Layer 5 of a small transformer language model trained on English Wikipedia (11 layers, counted from 0, width 128).
Take only the direct path to the model's output, skipping the later layers: a vector added to the residual stream pushes a token's score in proportion to its dot product with that token's output vector.

Output vectors of the tokens that the questions are about. A number n stands for n times 0.017.
"==": -10 47 9 3 8 -13 -14 23 -29 5 5 -28 -9 15 21 -49 -21 -24 -28 -18 -13 -14 7 -2 -12 17 -37 -14 15 42 1 -25 27 27 -30 -23 31 29 -11 -58 -10 -36 8 17 -10 -12 -16 11 30 17 -22 4 -13 40 1 -11 -7 -27 3 14 20 -20 0 -17 6 13 -2 7 -12 24 -11 0 -7 26 36 -16 -1 -24 12 20 -5 26 15 -13 23 36 -30 -13 14 21 -2 34 -39 11 -9 10 10 8 -7 -60 10 11 4 -3 9 -15 24 -5 -8 11 7 4 -19 20 22 14 -18 10 22 21 -2 -15 -27 -25 29 -36 3 36
"ant": -19 -13 -56 -5 -28 28 10 -8 -7 4 14 14 -11 -3 14 -10 -50 -1 11 29 3 11 1 -6 17 5 -12 4 17 9 -23 -22 6 -2 26 18 -13 57 14 37 6 -6 11 -7 6 4 -1 -8 -2 -10 1 7 32 27 -26 -8 -21 5 -5 -8 -31 -18 -32 30 1 14 -2 19 21 -7 -18 42 3 -1 39 -18 -14 21 -43 11 -6 -6 -6 0 15 19 -38 -5 -13 -29 8 51 -7 -40 -31 38 -60 20 24 -1 1 5 -2 -29 24 -19 -32 -23 3 -16 24 -3 25 0 18 11 3 -26 -20 20 34 15 40 -14 20 -20 -2 -46
"erman": -1 -20 -43 -27 11 -8 -5 2 19 29 -26 -18 -12 21 0 5 3 -19 6 2 -12 -36 13 4 4 -2 3 -14 36 4 -2 -11 18 28 26 -22 14 0 11 6 -57 -20 15 7 -4 14 -12 11 -11 -23 -23 2 15 52 -8 1 -12 0 -19 21 -21 -13 -12 -75 -36 20 -2 15 0 -8 -17 -12 -11 -33 -28 -33 -16 -1 43 22 -2 -38 3 61 5 27 4 -41 -10 9 12 9 13 22 11 43 -39 2 -12 -2 -4 -31 20 4 5 31 6 -45 14 -1 -21 17 7 20 -26 6 -9 13 38 33 13 -8 16 14 40 -8 65 -2
"form": -18 -9 -34 -18 7 -16 -31 -15 37 -15 23 11 0 10 9 -59 35 6 37 6 12 -1 24 9 9 26 21 20 52 6 21 -1 15 -6 8 3 -20 40 -18 -34 16 -16 -18 25 -15 -52 -13 -20 -13 16 10 -7 -7 8 19 4 -29 0 -27 18 -8 47 -41 -7 -8 -18 -2 -31 -5 0 -4 -16 1 14 0 17 -12 0 5 -22 -35 -37 -29 15 -4 -11 5 -17 -19 -10 8 19 9 -6 26 -18 18 8 -23 -9 -9 5 -7 -6 -20 56 8 1 -2 34 -1 20 -64 26 53 16 -21 37 26 22 -5 5 -11 18 -6 -29 -7 14
"C": -1 4 5 -16 -7 -12 -25 -4 37 18 2 -2 -35 -1 7 0 -36 -23 25 -3 14 -4 7 -11 27 13 15 -12 24 -8 -29 11 4 4 -21 -5 -11 7 -25 0 -5 -30 -11 -8 -8 -18 1 -2 40 3 9 12 -7 35 -12 8 -5 0 17 -8 24 -5 -10 -1 -15 -9 -1 11 -5 -1 -2 28 -11 -15 11 -2 -5 30 -16 7 34 21 3 -15 21 -15 -17 -9 5 17 9 10 -20 18 0 14 21 5 -13 -5 1 -19 -31 1 3 -4 28 11 -27 21 19 13 -12 -13 11 40 -1 -10 -22 5 -30 13 -8 -19 -26 11 32 -26
"inn": -7 20 -30 -7 9 13 0 -14 27 -19 6 4 1 10 1 13 14 5 18 29 -2 -2 21 2 -3 18 28 10 61 -20 -22 -12 -25 75 5 15 15 37 43 -22 -27 -27 -25 -23 -10 21 32 26 -19 16 -22 18 -31 43 -15 10 -33 10 -21 7 -21 -9 -48 -5 -2 -8 -2 2 -3 -3 28 30 -9 -14 2 -9 -23 14 15 24 -20 15 -2 -24 3 11 24 31 23 -22 -25 11 -8 9 -21 -21 28 -8 -15 -30 -5 -52 4 0 -13 10 -8 11 -18 6 -1 -9 -8 12 -5 8 -17 19 -5 -8 -9 0 7 0 6 -55 23 -50
"ce": -41 2 -18 -5 2 30 -24 -6 29 26 24 -11 11 -32 3 24 0 26 30 17 -5 11 -1 -6 -17 37 -8 27 -7 -4 26 12 4 -12 -12 1 -10 11 42 -46 -26 -11 -1 14 15 9 -32 -8 -2 -33 8 -10 7 13 -9 12 -7 -5 27 42 -6 41 14 0 35 -31 -1 -38 -36 36 3 -3 -2 -26 -20 53 -9 -23 10 17 -15 -15 -4 -32 -7 18 -15 -48 -10 13 29 28 -4 -47 5 -3 -32 15 -59 9 7 -10 -17 16 -32 24 22 -10 24 18 3 19 0 6 3 -6 -8 15 -14 -9 10 7 -23 26 -34 14 14 -35
"urch": 27 -64 -7 7 2 40 -18 -1 -26 -7 5 -17 6 -22 41 -1 5 -26 21 31 23 -16 4 -6 2 -22 -24 26 62 -3 -22 -17 27 34 -18 -7 -15 0 -21 -18 -27 -10 -9 15 -13 6 10 42 -22 -5 -30 -54 35 33 4 -7 -27 21 -23 11 -5 28 -19 16 -9 -12 -1 -27 27 7 -9 9 13 0 18 25 -10 11 13 46 5 18 -39 8 16 6 -21 -38 -17 -4 19 18 -25 21 6 21 -54 23 17 26 -8 21 -17 -36 -11 20 13 -36 -43 22 -11 2 15 38 -1 20 -14 28 8 -21 11 14 -55 -11 -13 20 -7 -11
" \"": 7 -10 9 -17 -16 -15 -53 19 -22 -3 -22 -21 -12 -12 -17 12 6 -22 -8 30 -6 -35 -7 40 -30 39 -32 23 10 54 19 -12 1 8 -1 -6 13 32 -1 -6 9 17 -31 23 17 4 -27 29 2 8 30 30 -7 -13 -2 -19 4 15 2 -3 24 -10 22 -16 18 -11 -2 -4 15 -14 -20 31 4 22 15 -21 -15 17 -9 -12 -17 -5 -18 17 -7 2 -28 16 -3 18 18 21 2 -13 -22 1 7 -2 -35 -19 -13 -3 25 -21 -12 -8 -12 22 4 -13 -16 -5 -2 23 11 7 -10 14 19 3 -14 26 -17 3 9 -20 9 2
"ver": 25 2 -56 25 -10 13 -19 14 13 -15 28 -27 9 23 5 3 -5 1 47 -24 4 16 -11 -18 -13 23 -37 19 -12 4 21 14 26 -19 -22 6 -19 7 -7 -25 0 0 3 -14 32 13 -6 22 -20 -10 -3 -22 -9 7 5 10 -1 32 -3 23 -12 -16 -7 -29 -13 16 -2 -13 -24 1 -24 35 16 14 47 48 -5 -22 44 9 0 -47 -33 -16 17 -4 0 -55 -19 33 -2 17 -27 -12 -1 10 -18 27 14 3 -10 -8 -7 18 1 40 14 -7 2 0 14 38 -44 -3 -7 7 0 -29 4 -48 -30 6 22 10 -8 -47 26 22
" =\n\n": -6 22 -26 -1 30 20 -35 -6 17 9 -2 -44 -41 8 26 -13 -12 -22 -15 46 -30 -12 -32 27 -32 3 1 17 -17 44 10 -66 20 24 -29 44 -26 -1 17 -19 -8 10 -11 -1 -8 -32 34 26 17 21 15 -7 -22 12 24 1 -26 31 -26 -5 -47 12 -11 11 -35 15 -4 8 -15 13 11 -8 -17 -38 12 -4 5 -25 2 3 -38 24 12 29 -1 -5 -40 -18 -19 3 28 -25 -27 39 -15 29 15 21 -32 -23 -14 5 8 -13 5 8 10 19 8 16 -21 -12 20 18 27 94 -2 4 -4 34 32 -14 -15 0 18 -8 -5 -6
" $": 16 28 6 4 11 0 -42 6 3 -24 -25 -18 -7 10 4 20 -26 5 -23 24 25 -20 -11 37 -15 26 16 6 13 35 0 12 16 6 4 12 23 16 27 -2 -19 -40 8 3 -17 -11 -42 20 0 -6 -28 -43 -11 -2 -19 -31 -18 3 26 2 4 28 32 -7 -5 19 -3 -13 11 -11 -5 -11 21 2 10 -25 -9 -31 -26 9 -4 6 -17 7 -21 -6 -30 9 -2 1 10 8 -20 -2 -1 27 -24 29 14 52 -30 -19 43 -38 -11 23 22 26 13 -8 -14 -22 -45 34 29 -12 4 9 15 -8 10 -17 29 -8 -26 -1 19 -10
"ould": 4 3 -46 -1 26 6 -41 12 7 -33 -4 -46 14 19 29 6 34 -17 -15 20 9 -46 0 16 2 -1 -19 16 39 34 12 -5 9 12 -16 16 -3 -1 21 5 42 -12 -16 -17 17 -8 47 32 -11 -39 20 -19 -26 43 6 -34 -1 -10 -48 32 -2 -12 14 -21 -54 -35 -1 -13 32 -22 10 22 29 -13 26 -7 5 -26 5 39 -32 12 -22 -20 44 24 -25 1 -10 4 8 51 -26 -24 -1 -7 -25 -1 -3 30 -26 5 27 -33 -17 -11 -2 -40 -4 6 5 33 -50 7 20 29 28 -1 12 -34 12 18 -3 2 -24 -4 42 -22
"ed": 23 -24 -51 -3 -25 22 -11 -21 16 3 -8 -4 24 -9 -3 8 2 35 3 6 -5 25 -2 10 -9 -10 -3 -37 0 -7 36 12 -29 1 -25 4 -32 48 -11 29 6 0 -21 34 34 -9 -36 -33 24 -49 -5 18 29 0 11 20 -11 19 -3 -12 -7 0 15 11 -5 14 0 -6 -16 -27 -2 -10 -35 -5 -30 -19 -10 -36 30 50 -6 10 19 -20 17 -6 11 28 -10 -27 -27 4 -27 -20 -10 43 9 20 24 -5 3 29 -14 -28 22 -1 4 22 -1 4 45 -10 -2 -10 15 1 3 -16 6 13 20 -5 7 16 11 -56 -17 9
"sh": -49 15 -29 11 -13 21 -3 3 13 7 -22 -1 -28 -11 -5 13 -3 -18 23 17 -33 29 -26 -2 -19 36 -11 -11 55 22 -7 19 6 -7 40 2 -22 31 -9 -3 22 11 -5 43 -30 1 24 0 -48 23 6 9 6 4 -24 -31 -12 -7 -10 8 -18 15 3 7 -6 -7 -3 -24 -18 -10 36 10 19 -29 -12 31 -23 -9 45 0 -13 11 -23 -8 22 -29 3 -17 -12 24 -25 11 30 -17 5 21 -18 24 -15 18 5 -6 -13 9 6 23 -13 5 -32 -35 15 20 2 38 -16 5 -14 -18 16 22 -3 28 5 -23 -14 -14 -3 -12
" un": -7 15 4 -10 0 16 5 -8 7 -18 -18 -20 0 -8 -3 -21 -21 -19 10 20 7 19 0 16 -13 15 -19 -2 23 4 9 -6 -16 -1 8 -7 23 -2 6 5 -5 20 10 19 -22 -18 -15 31 -6 -4 7 -8 -6 -8 12 0 7 4 3 -1 11 2 5 -9 5 -6 -3 -10 39 -14 -6 1 -7 -19 39 -20 -1 -18 14 0 16 -24 -13 -11 -18 -3 -6 -17 3 5 18 22 30 5 -8 4 16 29 4 20 -8 2 -3 -17 -5 -24 6 -6 6 -16 -21 -15 -2 -8 -8 3 13 4 15 12 -13 18 8 15 -19 -12 -12 -2
"ual": -6 -5 -33 15 -20 47 -10 -2 -16 -16 -13 29 -7 -17 3 -33 -3 -13 18 24 -18 27 22 45 13 -18 -33 4 11 24 15 2 1 12 -18 3 -23 6 6 13 -28 -59 25 6 -14 -20 48 36 -36 23 -24 12 13 36 -12 -11 3 -17 11 -11 -7 24 -33 -24 4 -3 0 13 27 -34 21 -1 11 9 31 -21 -5 11 11 11 -8 -54 -42 13 -29 -36 -3 4 13 6 19 14 34 14 12 29 -33 49 -11 21 -38 4 40 -40 25 -33 19 -8 -44 26 -9 9 5 -12 32 16 -8 -2 14 -43 4 -36 52 17 13 -66 26 -33
" she": -29 -5 -2 10 26 8 9 10 30 -16 14 4 5 24 -2 3 17 -18 30 22 -2 -7 -24 23 -19 18 -5 0 3 37 -14 -19 3 18 -17 -7 14 -35 27 -15 13 -18 -29 63 -27 -62 -6 11 -14 15 2 6 -4 4 8 -12 7 5 -2 -10 11 24 -37 -27 -2 -9 -3 10 0 -29 7 23 36 -15 5 -23 -2 1 4 1 -20 -28 -35 2 20 5 9 -16 -6 -33 -2 28 20 -46 -23 8 -4 19 6 19 5 15 27 -31 2 20 -10 -26 -31 -10 -8 -8 -26 13 -13 22 16 10 -21 -2 39 -11 -13 14 17 0 14 28
"oup": 22 -9 -56 10 35 7 -47 38 -27 -36 30 1 16 5 14 -14 -20 -15 -14 15 19 -19 -2 6 -4 -17 -2 -9 42 14 -19 -5 8 39 10 24 25 11 31 -1 -4 -23 -10 6 40 -19 20 -9 -13 -12 4 -37 46 38 -13 -25 -32 14 -40 36 0 -22 -9 19 -29 -36 -2 -1 -14 5 -9 -22 14 12 40 -3 -39 -2 -36 2 -22 4 8 2 -10 2 30 -47 -22 31 8 23 -22 6 28 13 -56 -16 -36 -33 -7 1 6 -41 1 39 13 7 10 -3 8 -2 19 11 22 16 17 35 -10 -8 -8 -12 4 18 -12 13 23 2

Each question shows what one neuron of this layer's MLP adds at an activation of 1. A number n stands for n times 0.017.

n146: 17 12 -39 18 2 13 -13 -4 -10 31 -24 -33 -14 -26 -14 61 0 7 5 5 36 1 -23 25 14 7 -30 7 1 3 2 -12 -1 7 -3 -26 30 -4 28 21 29 15 26 1 11 40 -15 0 -32 12 6 -10 -22 9 -15 -24 4 17 1 10 8 31 -11 18 3 19 23 -39 11 -3 -7 -29 10 14 -3 -22 18 -12 -26 -20 3 19 -39 -7 9 11 4 49 4 -11 -15 5 -12 28 -21 -33 4 -12 -4 -20 25 -12 21 -7 10 -24 -12 5 -24 33 9 -5 -13 -9 8 6 -16 -11 8 -7 -31 20 -9 0 -20 -23 -13 -4
Pushed up most: " \""

n149: 35 -35 -13 7 -15 12 -20 59 -49 16 14 41 2 4 -14 -17 -3 8 -60 -20 -1 2 -17 33 24 -14 -5 18 12 5 -9 -23 1 -12 29 -34 14 5 -30 -14 -15 -14 -22 25 -17 24 -11 -22 -20 -31 -26 -33 -37 30 15 -12 -30 10 -25 0 11 32 35 -36 3 40 -23 -37 -43 0 2 -5 -2 16 -41 6 -2 -14 -25 10 25 10 33 -4 6 5 -17 17 15 -19 -34 -12 20 38 -24 33 5 48 48 -30 -24 50 4 3 4 -43 2 22 6 10 -37 -2 31 17 6 -4 -17 26 29 68 17 23 -13 4 11 28 -9 -30
Which of these tokens does it push down most? "ver"

n151: -15 24 -25 11 7 -1 -43 0 16 26 9 -23 38 2 24 4 0 -9 -2 10 -18 14 -6 46 -39 6 22 -18 15 -5 -10 -10 -1 42 11 10 4 -24 20 -28 6 16 -3 40 -12 27 -1 -11 22 -3 -37 27 -2 50 46 -6 -3 2 -11 -19 33 9 -16 3 3 -16 21 -44 -11 12 -1 -9 -21 2 10 -37 -33 -30 3 -17 11 -11 -17 34 -2 6 -42 6 -19 7 1 13 -1 -7 -5 20 37 -11 9 -18 -8 4 -3 -3 -25 -6 14 5 -5 9 21 10 -39 7 -7 -22 -19 -7 -10 8 6 -31 24 -7 -8 -1 -6 -9
Which of these tokens does it push down most? "ant"

n106: 6 5 15 8 -36 -23 4 -12 15 -39 8 -7 -11 -26 -17 3 -6 10 -29 15 34 10 -10 30 -31 40 -15 1 -6 32 2 31 1 33 -17 17 14 -2 21 11 -41 -2 16 33 -18 1 -11 -1 28 9 -11 -28 19 -12 -1 -5 -9 -12 19 -9 -8 7 25 -15 45 -3 -17 -27 -8 -1 22 -8 -24 -12 10 -23 -3 -5 -9 11 17 48 -6 -12 -29 23 -26 -5 8 4 -6 4 20 -8 -30 -30 6 -1 23 -1 13 14 21 -27 10 7 -19 21 13 37 33 4 3 11 -20 -15 2 -1 -41 -12 -21 -28 2 -10 -2 31 -39 5
Pushed up most: " $"

n320: -3 26 -9 -11 19 10 -12 18 1 1 -9 -17 -44 17 -18 29 -7 -9 -10 10 19 13 6 -44 6 -14 16 -7 -25 9 -23 11 -47 17 -14 28 25 -19 -7 4 -23 26 -14 20 28 0 4 26 8 -6 29 35 37 30 6 33 9 -12 -3 10 -16 -34 27 31 -18 7 9 -10 -44 33 -8 13 -2 -10 -24 34 17 -16 -13 -17 -38 -6 -8 23 -1 1 40 -26 -23 -13 19 8 30 -10 11 -59 -14 4 -34 8 -29 3 -7 50 -47 39 -11 29 -2 31 47 -36 -12 21 2 -32 -29 -6 7 1 -24 -32 10 6 -38 -30 -10 45
Pushed up most: "ce"

n99: 8 -43 22 -27 27 -54 -4 -16 -13 -2 -3 -48 12 -19 18 -12 -5 -3 -12 53 11 21 -24 -12 24 21 36 -23 -17 -5 12 21 9 1 -20 -10 -35 9 75 39 -17 8 -18 -45 10 9 7 43 -3 12 29 -9 -17 -13 -10 7 -13 -21 14 -11 42 -22 9 26 1 -5 -32 -1 -4 6 -29 -1 -15 34 -13 -2 -25 -15 18 -62 27 36 43 15 27 21 38 0 -17 -21 -32 27 4 -6 28 -19 19 21 1 4 2 -7 6 -2 -1 -5 -5 -7 -26 -4 -14 -8 -1 -29 -3 -15 7 8 -27 5 0 -18 16 20 25 1 -30 16
Which of these tokens does it push down most? "ual"

n112: -7 -18 26 -4 16 2 -27 27 -29 21 -17 -12 -5 34 23 11 -3 9 -25 -6 25 25 -12 -20 -29 -55 13 -30 33 -15 -26 -22 4 8 14 -14 30 21 -3 -21 17 3 2 9 -42 -11 4 4 38 -24 -2 -12 -3 -6 1 -9 31 2 -9 -20 -6 -6 2 -28 8 12 -49 7 16 53 -15 16 -25 -20 20 26 7 -4 25 19 2 -5 38 12 11 1 -5 -16 5 19 4 11 27 -26 12 -14 16 -5 -16 -3 5 -21 20 0 52 -1 -2 22 -11 7 -21 -21 49 -51 10 -33 10 -13 -22 -25 4 1 -3 -23 8 3 9 2
Pushed up most: "=="

n499: -12 -25 5 -11 20 -3 -1 20 9 25 8 -24 12 6 11 20 5 -8 -13 -25 13 10 -11 21 -62 0 4 21 1 33 -21 -16 13 -16 -33 12 -23 -12 10 -3 -1 13 -42 -3 -50 -17 20 -9 54 1 7 8 -18 -16 11 -7 2 -33 -16 -37 26 0 8 47 31 -2 -10 -22 -23 26 -1 15 -20 9 25 -20 -10 -16 -16 -8 -17 24 23 -6 -15 -33 9 20 14 13 -40 -1 27 -2 13 -14 -18 -26 -11 6 13 -31 -1 8 12 -11 19 26 -7 5 -24 -15 7 -11 35 8 39 -19 49 16 -4 -30 -4 33 21 13 -7 12
Pushed up most: " =\n\n"

n339: 17 -14 31 -40 -17 15 1 51 13 13 -23 20 -4 -17 11 -39 36 8 36 -25 0 10 -6 -10 7 23 8 -13 7 -9 21 4 -20 12 14 39 -10 -2 21 -16 -27 3 23 3 -16 -23 -12 -43 21 -7 0 -38 11 26 21 -32 -51 1 -42 -31 21 -3 17 22 -7 33 -33 20 -40 32 10 34 -4 -36 -13 8 22 -46 1 2 23 1 31 -6 4 22 -6 2 26 -13 13 30 31 -33 -19 18 -28 -37 -7 47 -21 -22 25 5 25 -44 4 -1 27 30 -28 -21 -2 -7 6 -34 -21 14 1 10 -45 1 -39 34 18 9 3 -10
Pushed up most: "ce"

n116: 11 -10 9 -4 -12 1 39 21 6 -8 7 -29 8 -23 -15 -33 26 -5 9 -23 28 -5 -19 0 6 16 27 -24 42 -29 -4 -1 -13 -7 14 -7 1 14 -18 24 30 37 3 -38 -21 -5 -60 0 7 -12 5 14 8 3 59 9 -18 19 -7 4 -2 40 36 -40 19 41 4 49 39 -34 -20 -3 2 22 44 -6 21 -25 18 -39 58 -44 -7 12 -2 -48 16 1 -49 10 -22 41 -37 33 -13 5 4 -12 -18 7 -25 -32 23 49 -44 -36 -43 4 -21 -7 -4 25 2 7 -31 45 -20 22 -4 10 -30 -52 -35 -21 9 36 12 -30
Pushed up most: " un"

n260: -14 29 -3 7 12 18 -5 -13 -7 10 28 -13 23 8 31 5 -18 16 -14 -7 26 -38 8 10 17 -18 -9 -12 -39 -22 1 28 -14 25 4 21 -3 -10 11 -20 4 12 -27 -30 7 -16 -19 -15 24 15 -26 25 -23 8 26 9 7 4 -16 43 -33 1 -9 1 -17 -9 -21 45 -5 45 -24 16 9 13 -17 -11 33 7 5 -24 24 2 -9 -53 -51 4 -17 9 19 -5 -24 -15 19 -1 -8 -15 -3 35 9 -10 -19 -10 -10 -2 -32 7 20 8 16 23 15 -8 -5 -36 32 -5 5 -16 -5 -10 16 13 16 33 -2 -13 14 -28
Which of these tokens does it push down most? "sh"

n206: 28 -1 -19 -19 -7 -10 19 18 15 -14 -28 37 25 32 -8 -1 20 12 -20 -17 9 -23 -4 5 54 -19 -22 29 -1 6 -18 7 -11 4 19 0 29 15 9 17 -3 -2 -22 -13 2 11 3 8 15 13 1 -1 15 10 -5 -26 9 -10 15 -18 -28 13 35 16 -32 7 9 13 3 -6 -9 -5 -7 12 21 4 -3 -20 0 17 14 -2 -6 15 5 0 -11 -20 -38 -14 -13 12 -21 3 12 21 -2 -5 -7 -5 9 -25 -20 0 -15 25 -15 -46 18 0 6 -4 -29 -41 -13 -5 20 8 23 5 -9 18 -1 -13 -13 -1 1 -30
Pushed up most: "ould"

n356: -24 -18 46 -32 -2 -18 -42 20 9 8 26 23 11 21 3 33 5 15 -26 -10 1 40 -21 21 -19 -21 -48 10 17 23 11 6 3 -23 -24 39 -34 61 -11 -15 -16 34 21 10 -9 3 -3 -10 12 -17 -15 -2 -41 6 -13 -34 -6 -1 -3 -11 -7 34 15 -5 14 26 -36 42 -16 9 24 7 27 26 -19 -9 4 -6 -11 25 6 -21 -6 -36 -6 -44 -10 12 9 10 0 14 1 -10 13 6 1 3 -14 -38 5 -7 -22 -22 -14 20 27 3 16 -4 -4 -18 52 -5 17 -28 15 26 -11 16 -36 19 -32 33 -56 -1 10 -5
Which two tokens does it push up most, strongest first? "ce", " \""

n302: -9 -6 38 -50 19 6 5 -8 -39 18 -4 13 -10 34 37 -16 9 -12 -2 28 -12 -22 24 -62 24 -18 6 8 17 -18 1 -1 12 -10 -28 -20 4 17 -11 -3 -33 -17 36 -31 6 4 -20 -13 12 2 27 9 6 23 -26 -1 12 -12 7 11 30 -8 -12 12 -8 19 17 -15 -18 35 -11 1 20 -53 22 -3 5 1 0 -23 0 -9 8 7 18 -4 24 -12 -16 -24 26 11 43 -23 -4 31 18 -31 -35 -4 4 5 -20 21 12 -4 63 27 -28 -1 -1 8 -3 -23 -16 1 -1 13 -20 30 41 -20 13 -27 -13 -3 -6 -20
Pushed up most: "C"

n303: 3 -4 -11 -5 -43 -34 -33 -33 5 4 -15 -18 -18 35 -15 -1 29 48 7 29 -8 16 3 32 -11 -12 18 -45 -6 8 -24 14 2 12 11 -4 -59 -3 23 -4 45 -7 -26 -4 -3 5 16 -15 -8 -9 14 27 -16 -44 -24 2 36 20 -6 9 16 -28 -8 -12 42 25 8 -9 -15 -5 -40 11 32 12 36 -17 19 -15 3 27 -33 -20 34 -7 19 -15 -24 -8 5 12 -42 13 -15 16 38 -9 -1 -8 -21 14 26 18 -10 17 38 14 -6 6 28 -4 -20 -18 5 -15 -28 0 0 -28 17 -54 52 -33 -3 -15 -3 31 24 27
Which of these tokens does it push down most? "urch"

n22: -29 -24 38 10 -11 2 10 5 -7 22 5 -9 -1 -9 -14 3 28 -16 -9 5 -5 1 25 5 -32 -9 -47 22 -5 -19 -3 -17 -56 -27 -29 -1 6 12 -1 8 4 14 19 18 -2 -10 20 20 9 12 24 -30 -9 32 -34 -28 -20 10 9 26 12 -15 16 60 -1 24 29 11 30 -20 -15 -28 -24 -3 46 18 32 -21 20 15 -2 15 -9 -19 -3 -61 2 -22 -22 1 22 -9 40 10 17 10 -4 11 2 -2 -1 4 2 -16 -7 -18 -4 3 -8 -6 -10 -17 8 10 13 -33 17 -38 0 -21 36 -24 20 24 1 6 5 -6
Pushed up most: "ual"

n104: -36 11 -9 -5 24 18 21 2 -15 -2 -15 26 -1 -34 6 -10 23 -7 29 15 -20 -20 0 10 9 12 7 -23 -23 0 -17 2 16 -13 -4 4 -7 10 -3 -4 4 10 -28 14 28 -6 1 -18 20 -5 -9 2 -16 20 22 -25 11 8 -8 -2 1 -2 21 15 -28 6 -7 -5 -2 -6 18 12 -25 -16 -12 -6 15 -27 58 -12 29 6 -12 -6 -9 17 -27 38 -21 -10 4 -36 1 -9 -19 -25 -2 -1 -3 7 9 15 -21 26 35 4 22 22 -32 -28 -25 -4 1 32 -4 -8 46 -17 11 -4 -22 -4 1 12 -44 28 -5 2
Which three tokens does it push up most, strongest first? "sh", "ed", " =\n\n"

n465: 14 22 -24 10 62 -1 -10 27 -11 3 -18 -7 -1 -1 4 30 -18 24 -2 26 4 -4 14 7 3 16 -16 -37 29 -13 -13 13 29 -2 10 8 22 -33 -29 44 -3 -37 -18 -15 3 -13 -34 11 -26 -9 -15 13 0 -35 -2 28 18 14 -38 7 -29 25 -20 0 22 7 25 11 -11 30 11 21 18 5 -6 25 1 26 21 -32 -9 7 -12 9 -55 -3 1 44 -8 22 20 -24 -16 -8 -24 -46 -28 27 -13 -14 19 -6 -13 9 25 -31 -10 -7 -36 7 -43 13 11 22 28 -20 -16 -39 -11 -20 45 -7 43 -34 -3 2 -4 11
Which two tokens does it push up most, strongest first? "ual", " $"

n432: -26 -20 1 -53 -31 -14 -9 -13 -3 -13 36 2 -9 -11 7 20 19 1 -13 10 14 1 -7 11 39 -29 -2 18 16 20 12 9 28 33 2 16 -12 -12 -23 -18 18 7 -1 26 -3 -12 -11 21 16 -9 -23 -14 7 19 31 -37 22 -4 17 1 6 22 3 1 -21 -38 -1 44 -1 -16 -18 23 12 12 -3 2 -3 4 2 25 -39 17 -20 19 17 -14 9 -24 -10 28 -10 -31 20 26 21 20 -16 8 1 11 -21 5 15 -18 -29 -14 -9 8 -20 -18 29 -3 -16 14 -28 0 12 6 1 13 -26 8 -3 -16 2 -18 6 -5
Which two tokens does it push up most, strongest first? "urch", "ould"

n130: -45 -17 4 9 27 -40 54 -11 27 -2 10 -7 -17 4 -2 10 3 -16 32 4 5 48 22 -44 -7 -23 -13 28 17 -14 -21 9 0 2 -13 -15 16 -1 14 -25 -14 -18 7 57 -13 4 -13 -14 -18 11 -13 -26 -10 10 -13 1 -11 18 45 10 6 37 -19 -6 2 3 -51 23 -8 -18 31 17 11 33 43 -4 -19 -9 -29 29 -40 4 12 -30 20 9 1 7 9 -9 -50 30 15 -40 -11 8 34 -37 29 -69 -18 12 7 -1 17 9 1 20 -7 18 1 -31 -22 -26 3 11 -5 39 -52 -24 35 -50 19 -32 31 27 -18 34
Pushed up most: " she"

n385: -2 41 22 0 -2 21 38 -3 13 44 1 11 6 -18 2 7 3 9 10 12 5 -11 -8 -2 4 1 -14 -16 7 -2 39 0 28 -39 -12 -15 3 1 -38 13 8 -11 4 -14 -47 32 19 -2 -17 1 -29 2 -12 1 39 11 3 12 15 15 -18 -21 4 8 -3 -20 -4 -5 -16 5 1 5 -21 -40 11 -11 9 -18 30 -8 -15 -15 -33 20 12 -23 -9 24 28 -14 30 7 19 1 -42 -21 6 -35 14 4 -3 -6 -17 -15 12 2 -26 8 12 -37 -16 36 15 6 -36 3 30 5 12 -31 -1 -28 -13 16 19 -11 7 3
Which of these tokens does it push down most? "oup"

n372: -5 -17 33 4 28 14 48 -5 43 -32 -8 13 -1 -19 -15 -26 21 45 -9 -5 -33 2 -1 32 11 6 -18 17 17 -1 -5 -46 -2 -8 -19 -26 0 10 -3 1 31 14 -19 34 -13 0 12 31 1 1 5 -2 5 37 33 22 4 8 -29 9 -19 12 17 -24 -2 -54 29 -10 -40 -4 -20 -14 18 -12 -3 -38 28 1 -26 -30 -2 8 -35 7 -13 -8 -2 -47 21 -30 -3 16 15 -9 18 -22 -16 -6 9 -12 27 -1 -2 -8 3 -7 2 2 47 7 7 -19 5 47 15 0 6 -11 4 0 -36 8 -8 8 -8 -6 -43 44
Which of these tokens does it push down most? "C"

n344: -10 17 6 -20 -22 -6 -24 -23 -26 -10 -3 19 8 11 -15 6 -4 16 21 2 7 -33 27 20 20 -8 12 -2 6 17 -5 -20 12 17 16 -5 1 29 33 -14 2 29 28 2 -34 -7 20 18 -1 -15 -67 -3 -31 14 -16 -10 -20 -31 -12 -5 -40 0 -7 -3 -14 1 -6 -6 1 38 -9 31 10 15 18 -10 9 -1 9 4 -8 -2 -24 -1 17 8 -19 -13 40 9 -34 25 -1 23 -14 -30 -5 16 40 7 -32 -6 6 29 -4 -32 23 -13 26 3 15 4 21 -8 -13 7 -15 -17 -9 -13 19 6 25 -9 -8 -14 -5 -9
Pushed up most: "inn"

n346: -24 8 7 1 -8 4 -13 -19 4 20 -11 23 33 -4 41 44 13 -3 -27 6 -9 24 25 -31 -14 22 -23 -4 5 -20 -5 -5 22 11 -8 -20 -1 6 0 -4 2 -2 36 -8 58 -14 -11 -12 -12 25 -42 6 17 13 -42 20 10 -22 -17 45 26 -8 -9 -15 -5 3 -29 -26 4 44 -16 -11 13 -18 -9 -10 7 56 -4 -12 10 -7 -1 20 20 10 -4 -11 -13 -1 8 22 14 3 14 37 -23 5 12 -8 1 -7 -42 -33 -29 -27 -2 7 -24 5 1 -7 -22 -8 28 30 -20 1 -8 -14 -17 -27 6 -9 7 29 -40 9
Which of these tokens does it push down most? " =\n\n"

n187: -8 -18 -2 23 -3 -17 59 12 16 16 25 -11 1 -17 1 8 20 -15 6 9 -6 -29 15 34 -9 -16 -14 1 -1 26 -3 -7 -6 40 -16 11 -14 18 -1 -1 -19 -18 9 -16 7 6 -5 23 1 30 4 2 -10 -6 17 -13 13 -1 20 20 -6 5 -29 -5 -12 -7 11 -24 -15 -27 -8 -3 0 -4 25 -24 -1 1 -53 6 1 -8 -16 12 31 -18 1 34 -33 6 -10 -18 11 -19 5 -9 -17 -4 -34 25 -15 14 4 20 7 7 12 -25 -29 44 -3 -33 -25 6 23 9 0 -17 17 8 -7 -18 1 -33 13 7 26 17
Which two tokens does it push up most, strongest first? "ual", " she"